Layer 5 of a small transformer language model trained on English Wikipedia (8 layers, counted from 0, width 96). Numbers have three digits each and are written without spaces.
A neuron's activation on a vector x is GELU(weights . x + bias), where the dot is the dot product.

Input weights of the MLP neurons that the questions are about. A number n stands for (n - 500) times 0.00069.
n4 (bias -0.141): 585691827559461494447530383380573383655479628385150545791490251548426419636539282650403190440627388272424550455609494694468585368362493410336382455450471611322362670415693539464451410588369470385453596479422584414705427567436319604489618538483226583379571519666558612506579517302553603307
n6 (bias -0.042): 667346393456644625585739425457544514582438561378380512362374579481399372614464430525500567588370532587642529365570628433477633393633643550585381445501422471471578526577609424564359579268312538662408604509549561619543708568260565509392494457510423373522463494402349562494577474409615515569
n43 (bias -0.179): 496395669319419638475473421496363412639428415501536470603569419520406442609566509529535673454474498483393599629618487504564468543438570517523441615489374468619426713575497506455477437463433507465408365397359505589395506530550585450511462481420530660642596454538468687619533409536419423512
n45 (bias -0.338): 391628499549627626335498588560623453607359395597551559450493528214335492517486254693573349473640482632710385551545663504507482658329738443466525304816522312382392510418518545479506613376399360576399590704535425604457609598559397522582571364279523676615305371424519508472490473299670529525
n56 (bias -0.087): 522598626362302568596464547340529441405509309543291479656754601496584398478558504462611573743621413717405542567496719380566404506529505349606483420660590511451496408511277370492502304385432490499526368414454724535714523523608598467534840627606505341585315514506717506485528399352757525483
n61 (bias -0.308): 568792540406697394482560384355521487453479602450539582932564567409535535557585465690343437359635491548449605431444505490445585408501660418384465476539486511292659510581474466375523422528341605528422783720303488594612319446313483576510702401625440433546533450443607408428740431205410578426
n65 (bias -0.196): 645568445482659694470699451585641291464457601506531464481634354472455394566321487581554415556550509479644346265626502271422395403560599500440530511663530363399416650580524515676436446419374515484411290606566519549446565727525380527505437475531581443532283442548450570333553369656656424437
n66 (bias -0.155): 489378586521718585412573461505363482411542597419492482534749482262313365617572500560508339490440481559679491524658517414622554457336439391455341402598501660659660527528462613257483316505534540432484383532455531519485371492679444599433548359423602605590540438507410490588504493326323543588
n67 (bias -0.164): 499595444483438641256711586609288372661417476553362574483374513464410700536249500572372305590637522451445446458548562441455565343614498445510546512623389608478484373523622377560501510271509386705525462605607418567582384547154489401627705571664617669344405451508788640671459473588465415485
n69 (bias -0.282): 514544512487470430602417510354474516720703418403371571510484446343498452602400456785504450456610347528593566415387694403571418477395479584296486374511629585601331442670510586395330523583339801323608445418607729551523466561399591486463599454519461442592544387437531574543454371358361420533
n81 (bias -0.196): 589356573342500644573361532453392479724377474428452474687436510441660390560749484698283552725598507409382386439514619316391577637579466555492527574772761725521666611575431278478587346556337422451569445489566637720444596377489456687623597566439304570453543333024508421541390517545507588628
n87 (bias -0.255): 492454370431608531547496428532668389430472499603513446525587507340540588437453437409591611605675519595553500565614482451476412531566548510606363452521576478558320438654470467605252385524412467642554523602502449469529428501328424530478528498574490344432444463573680371541419586402393419479
n91 (bias -0.208): 631460515643483700491610433536374392634570417525362452582674467433563444539409529707476563464614404387572395515464462511439410552221586541459545471423383348529483554581510423567396511383414518509458414550568577545396628747453386567544416426430543576507435215575646553579473421687463530491
n103 (bias -0.385): 571821735349573483656559462480538212361689574422346472609428468485577527486552595546561070485405398416706516562617303592459564602450632157497368499514460413523339583688304669511432424465426482428632324613488709526760467411508278329337701367657445797559489298337414666677653506492500544776
n108 (bias -0.332): 439645596484385461502625601419431299397459243541459509521450465370430497601502305300513354695727582513489589459477410634397400392478431455733487667528781660537620708696258461471329549620592389603693462656446562560492409465443469679598645476503239501524438610467392604577604458305604494470
n109 (bias -0.289): 354769806233532409411654208343601467455545468390389661376549540615543350479552405350363683491375352560511545305532506428562505679385586349645493529826475519344805936716477608574366533433378426515518493332611609618499507630271640517426575757547280249556536448472389527513448291537681535444
n132 (bias -0.252): 724463582530658537368696457297448518492491550519401513550397459449624396329573402672188534621463696517381542396472508421400734550452343255556444368677588523525401625420486468459681488523410427466424466428597453576597541411683547449543572474643548361715238547426740535785566383498510660463
n133 (bias -0.261): 518586622197360422390531199405451554455486501470531578523487668580331457491585643333368564539517497390570402333500361366336601556555625268337292497309473598333564568583378595746530406631627593390701638502513612615620602595645601617528660560505468406355500678218333523532399487429381484706
n135 (bias -0.168): 331640594475448530486597577200600417519709108441512629707491671608493431642631434628566349511462618745399537513643578600477508431471632502333530215379531680447365658411511542520314334430368422357499683419439610517580646750629329382646505726488384544292245281539444576655252404573534487738
n152 (bias -0.151): 438572590426451523502415432510377476560615384370269531534702511514400593719393490553496319624513264381396691316581770365773525499411608470487291525691656514394488587499447455547359671525506649546651559648523510348379500665420482593540603466614428587522413473460480529435573361472552490363
n170 (bias -0.200): 449461581480490588408418496566381571554388414511402508677420506404442245424548527648327478432551354652579544415731634537498491508518685429507512262515495462644561643490533439566313573424411487498251426437546526474425374537543523567428604502656506513615677440495386492409426456617356554570
n179 (bias -0.197): 542694592449534459450669405598552578481623263591353755514685578644306346449540366484406515528525569589719390503616656333662379690458664502616339501712247502489388694505553581368423573298477393518541417551424708441567586433255399570616442337558450446527612427390391615364465432563551355613
n189 (bias -0.272): 572507579547516490441569490494500493631510528534630624656426600513527382486368436540380564649431485459525467348542491707325710434353375373498593514372390575393486547473426562432495399504562388415555451404567577622334400522579630839460393444649629363542541438453657673426208448512471655511
n217 (bias -0.092): 594618384537286668522577459409454300419432354271595565733396540607602676530439477445500392700730581544406590245598588682418403716460487389382532338334545611460349479493519396664463416498421394285362357701782638594468535687362306564566508599468550488357296566585477537441449556500757449662
n218 (bias -0.319): 474575698299576462430436540272513599459528505452459720562476503341408352493553211760526575467504549489528245557546643518299720412370648405737341700428513552700625564777721599141472631277322422329439470502444695477578590690314471641465635594400289555552357475236665364645564307490761610563
n223 (bias -0.090): 300531454630460711302460613465464376473411319410387435683598694467520364456670417526473570579467660527555476413635559517455584478280501525652424394595378602481627526527578508333410228379628223460427431586446545592424612611529313437498542526478485673610474322649657638556381505287544623492
n228 (bias -0.276): 545774447523423486435521469600532560686321546576507400455503400394394434553433472458452333411629471395543420364675630390586602533420506258505421273425443412457476519528468567623499598427461702524438603558805414557570575424447386521380372613676565518605352525513534552397507548700322506476
n231 (bias -0.360): 476553610480574637481656572474465309298525349265437515677535597507803474570547366469403528380445437562644363444383460441706602434694584420374354285542425318234564519488342522554546147486594497428341732458722774678790362611641532502640592327437131523379445543396445539742676520583501465572
n236 (bias -0.229): 576485645339519634559547511181365241483331624442310608643487639477627614709555543673520529491475585455564344455423299502488500325441510556498693475467372430452461371573368240301379461592484479352209630642604498669725634538445647572535629538397451819460370279524553523547432477394427781515
n240 (bias -0.176): 511532427594554545452468620621376347653504394473499578603468520510554448486576601594554449609524540557463599508435417477387553570442456536522580415387560586542341434432490439533355412363310513469594476657528485554473540660472435422648304619596570565427569263512652659703422441483425455498
n248 (bias -0.222): 516511503512651409484480529593375520557483495606513426527619425475474562481461481670508587516442366412634523502423484479567432461584519433573529439420581444457482526410694541629458474591394720782421525497507621398398517606448468455402447475514469438598628455128421344461569601595415390378
n253 (bias -0.208): 523642473512478595505592590503540429530306462373271581505651404309610316456404398523581397404726360322472440400530613548524348557440772433397217271754332513607495705604413371565275403483626511601551397736481477467710768613498243518605604468432516573484548430583388456507527473425592452417

Each question shows a token from some text and the vector x that enters the MLP there. A number n stands for (n - 500) times 0.015.

"9": 627467521222424434346262566376604760412534642551615480544479482658585485573607500505448517438460437566339542482388502545436431457440507565315395535548647600523521603605477590605519612536424496485429422335553345446580555465577594348522554307363514504536440599601362485588536657529534510472
Which neuron lights up most? n133

" I": 460244409497472609509482549648495556446761425456471347419396571536417520385392516394575485371420541511442551570503454423467457600605659620424558746604458378500459420432549437434539281479481622474603600462502467253611450375466543553427562449437589383372365588673686580522563746498556550505
The most active neuron and its activation: n87, at about 0.67

"m": 493446412615527374753367360534674349366564484464575434487421547572694572485590337474458656523266453456524510588551342542481621462670381600365443388589436446468431349518553459500702401473465767453517642611484505506551565303434609391608572581365356407379430704572424583461523645507490429393
Which neuron lights up most? n231

"0": 626475573540487448573338488537568721462643703531525444440335599579573521449336583589421395471232553546384519507479362599422444455319515361510484497309439561577590411553440564490657566551532412544540503280341425402530476304560642467361567333553586626661386558493498445707557653521518643592
Which three neurons fire most, strongest first? n103, n132, n189

" told": 531262407475378541596369594506563749467551505429476439532524603500516595560513612559490602314540567550420590411484499456538556576588543717365274520482509412418470495558527398407523471655557442500534462590455406353369492369519382386411438563441471278572554512789590571504452562497480637440
The two highest activations, in order: n87, n223

"k": 487355648497596352449297607657566552549443744434591333565251534609438413545550594549483559627313496833498572475532445475570504412527373651569556316494475387501544537459516426540490407433538627493456498320395502313473453393654655524442371521448586370470650663439463479057531580591599406486
Which three neurons fire most, strongest first? n170, n248, n189

" the": 418329490555552514467441532653540491449536417567452450457472650566553543477417462400438594545573631436388541532456508479443394533455569438478489474483464487575604560555391515499450506519552481593493466467572493441500464491520389519476492569557437407529495511906424516379443453506526552445
Which neuron lights up most? n223

"2": 618327484749634601529454537573392644566626626525524485565360535496542573446484645566409579464437521505313370564435275454409607459367387377423500578404497569591551342451515517527581585424401385521511402266584446429515450337564518516482623520468657684686438503494571454775470623570437490524
The most active neuron and its activation: n132, at about 3.3

" summer": 546444443458428327316414645313554465336520438546426368425396559550598398514477581458794329358455489551472656482363331548531631438435490643455485550441502590533443491463524601589544505599558688439569397490527415394402465364541519537494511447438548716493468567696311431511511762557441545587
Which neuron lights up most? n103

",": 484455420592430706604544435512451435578549482451553465511505408610481474529462564413596447551507559458471569520492490578598611447629569545501504469392510460466415447576526451492445546437551440493530376542445038504420477400448467482542513588539537499335489575797483518490455542464644460442
Which neuron lights up most? n217

"\n": 502471546545447547512470406441601549507530499428596297441384627448471437526459621451495537505417628443344566448501413515667535414462421298694625636410464529693433571501445432519504672594454096477465498438468599464407507496495630382573419525537595616491418598542619585557452667550494605461
Which neuron lights up most? n132

"key": 525465519609511217552295419507387612556526407593637509394335432536607674594501470422625535432549606395456597468478455603546567462497333645488454479397469503556356399504381514570420436521502659478403585443463548622436418457569445486528375642437612440468568573770345429652503597526472531409
Which neuron lights up most? n240

"ă": 476484348378413376498449518671547596447687470578766432561459560508511404488517470489380577523440609552518458624512333537478333551394478556476811673655458372368463648362577598621556620541603572421376196442496522188617458377538594457473283461591468483476513614506479487257387658584557348520
Which neuron lights up most? n179

" ": 526324447536452413530454701570505573435529489433587526491477500672522435535440538522591499472455528400502554520412495474507532440450523804371525485475516578427548614567378505460487443424498357617466488494552539519493439324508334435502546470397497441466602415557455495516493935625486317526
The two highest activations, in order: n81, n231

":": 506416413333419481615507450363554539594460511393513553515509497703498565521488424449493529391586591498436426462349389449543491398496593588447616593392326560489396532632560411467678566490535252547628626382472249432458515485450578477452488599516387654527551535703584444457521736519582588437
The two highest activations, in order: n236, n4

" while": 558354546446389513588574425554416538453546477469532642274349476525583510387435583551599444457482566555460560447529491518631581519614428545521507424502557514521498309520479449432587432372505414411480410435582247395460374422488473513610496503572466436515507632836514538509495637491587547469
Which neuron lights up most? n67

" must": 616385516449513385623560646601529451475654626372438355548531452441394481372399578370518478548459642352428484504522584416596519575499649574420489495595406522576435466543358429464616345495479460533505497522520341423576588384473638444579446615469533212353626438740428557477436658476578564489
Which neuron lights up most? n253

"5": 550420579426421418423412431531683520338515468456473435371685463506528399507512474528672701474488534529297656571326550545512482546410563703448633717411594584620442593549567364352608726457413590514410475410436349453457509413499530476684606439410467418500536652621673437389487533411491500383
Which neuron lights up most? n43

" |": 407539362425511538417320414636550672386549670511574502440430549429377353506485430372439513427503538480469475514484460462505442502533456538604551485508527462578547505395830442505487682523550185508428511400505367508475561306541570371621541526476492467594536696594340521564506574518528622557
Which neuron lights up most? n170

"es": 490385395728427570527509535612481582458618689364460227364687442544443501578468419569515482320569636390508334455391450458614469506414544733526539543415440233562333541682512462443558522369472605519551467465468442601363647443460586429428456457603725505498637541705468449276647447487450472440
Which neuron lights up most? n91

"us": 590268309443330566586286485257473598533659657526514538597312509505496516577639521357439787485470605398515533409529408419465384406589518670483473491534623543305406542475485445551634518571523662473491489427474643468403477307518505397471377738485486440482561422671585423533513524408487524616
The most active neuron and its activation: n81, at about 1.4

"8": 572294552628445643484392350618581588336543497505595372416570556505464468531413606537474669493443453372328501520335474538393558395352560512586723701463593618678455522682587419324590700592383446468570471415516408478464598405514665537656414366443447372593524599561585421454425551497528592330
Which neuron lights up most? n218

" He": 517360393682618551629604404442439349338704424486492388322598516545425509448521545355508482527434430462435562556556485453498586581571486605430550528353511471519447422401537444626568537531448631580397291467480390440649608448444447403497415459592526380324505622740526597565513754499498563387
Which three neurons fire most, strongest first? n87, n6, n217

"1": 591348591590397611441375350488641589388638524511561499372584473535504476446382577557499644530468513367307472512337513514398591367361482593577686819393513545726503524588562389421489702509380445530575432424533445481441479365528640580657412428526473388713488561545537527449490567433461615365
The most active neuron and its activation: n189, at about 1.3

"s": 465426371557382498722362515748416445532477726378478261384367473753498571468516578445339365518732457476494402505304348622574557536438605507487612405463469636525475400335517570542575608416515551403473575490612670608449536408473687556439244443560617343535623615523416353381560502645442425563
Which neuron lights up most? n228

"i": 381328412452474549605372559602453564437540612477651345444175627602400559522678380280554692500430544431415409503554472479498497459696382558410584676512499535528511656386416483540383376497497504412590523335490621248510674377494428487632534750419530440525525567509518494522508614461679440656
The most active neuron and its activation: n81, at about 1.1

"the": 431401453546458507512481415493452502284546495599533584403339722613392623438371526506360641472537642474398615641310456510533421394527559519397506529502452546643555602502472567507550531613534562651444603333592524358611569497473475368423486601437392381485333617772578528402414417569546489448
The most active neuron and its activation: n109, at about 0.31

"go": 485406500588543332491609446671526546351337659325557427569573465374446598596358649562593428344306498629492648698391456547513417430681467553453640398646617630615427518547473560605411416438473708552447222324468475382583408426556596393449466262522699597642525543565276379430480541446511545462
Which neuron lights up most? n66

" on": 522478378548416541569400682314616456438497384527559550384352473506497545472399542526590602288473571589538478602591488436579554544420436680417569323439509536587489535534436429428615513531481313528555553375489451607333593437508395578402395604483525462568589477805484426296420583601488588466
The two highest activations, in order: n135, n223

" started": 612369437643478450544421576674556539358491467447467445455537479410552376479491552462564518497500600563535485444431556459557561533513467680525469445468394551524373353559390504419475484514484448418546419461489250493452496224470613597607434541475465412538522418814493562442511647595584656478
Which three neurons fire most, strongest first? n87, n223, n240

" of": 460495535487617358485466675409577533446494506410591551397426543630411400476574438625551487502395591593503431592522472551465592434486520387516469613600465513561557534532552466448466603358534217424502395511385537384621445510474474541426374459501552545494542513838409463349526422460591478562
Which neuron lights up most? n218

"6": 572337548625373521512370347573568554292465539510485367361613571449484414505499580590555753489449543445318483584381449561349509474344518567526706653367622664736468531628607367361616628491394445421533462481578431441429513442607596505643513369509584393577535611582605414482430549403566483375
The most active neuron and its activation: n218, at about 0.82

" were": 600434445455545519713550549596429621509521458473430404365512517558587518475384582459340478424559695471433565421497590448549442414493508586479588385459468368349414394531449592466567437572494419509505484491504434527508527153467595545578406491569548359383550469802588563417487600522498716425
Which three neurons fire most, strongest first? n189, n228, n132

"n": 379329460559564428682398528452629433577526693487401456372351642673559509479439235478464422546435417478492588337337580394473635425365498551351455520352483478592636598383530364479568557535512745453498613564468521426504573296471593431478351607587532430549391635606400654537513697619540494493
The most active neuron and its activation: n6, at about 1.5

" Rep": 594479378544563379638403323425532555454518607391772283408377447537505366438663563426557355541608513370531413569400322352591400465640325714414597605622597423631463453496534500492657448609562582497474420563502519565400446587465577738544322569454409522424433585525244576311453731501475456521
Which neuron lights up most? n81

"lin": 554599529663415357620490552594516637412311476353531450697587458488564648578542491395575718331331454523493396551418400443590447295400507516403582372294558450507403384481511343435503550300498604651461604431525459414522413551606466508470467296534710459642588532684539566600481483510607441630
The most active neuron and its activation: n231, at about 0.46

" Con": 500404375557508554517632510497488485272641365665616343296417464716620587417455324562624631449362662553482498561545399466681470445531533608425468501505550451516466403304470529532445610398648519526514448494371577527562500500433504518480374405447478425524535532533429527372317836370456511510
Which three neurons fire most, strongest first? n179, n87, n6

"Con": 529355499549525490579599509480419527434668394669577396256433490700626602457352316509449671506363593482457456563506328448671496419463550562415423471363532523573483400340458546496587631362643555487547482485371531463523553440517525597466413476394529357560540518585540506525319812325431549574
Which neuron lights up most? n189

" and": 625374535595415534561614416507481502567541423387511545344535413493530485435438582371600435490469545400437484497515604360522490556565487480420548535508495581434520492544470396537596503442528430547512431422399270434551490479492486476429470463480600579499489551885469527438578575530512548533
Which neuron lights up most? n65

" being": 612506534479518420613563549387474440518469459366496351438580480444592483449442484468481448451494689451416494478473490532528490434393390636466558544562573410481434433466485520536581486502534484566497434563427440366540548232481532471503526372470464558409510438871587539455643584527508674523
Which three neurons fire most, strongest first? n236, n4, n132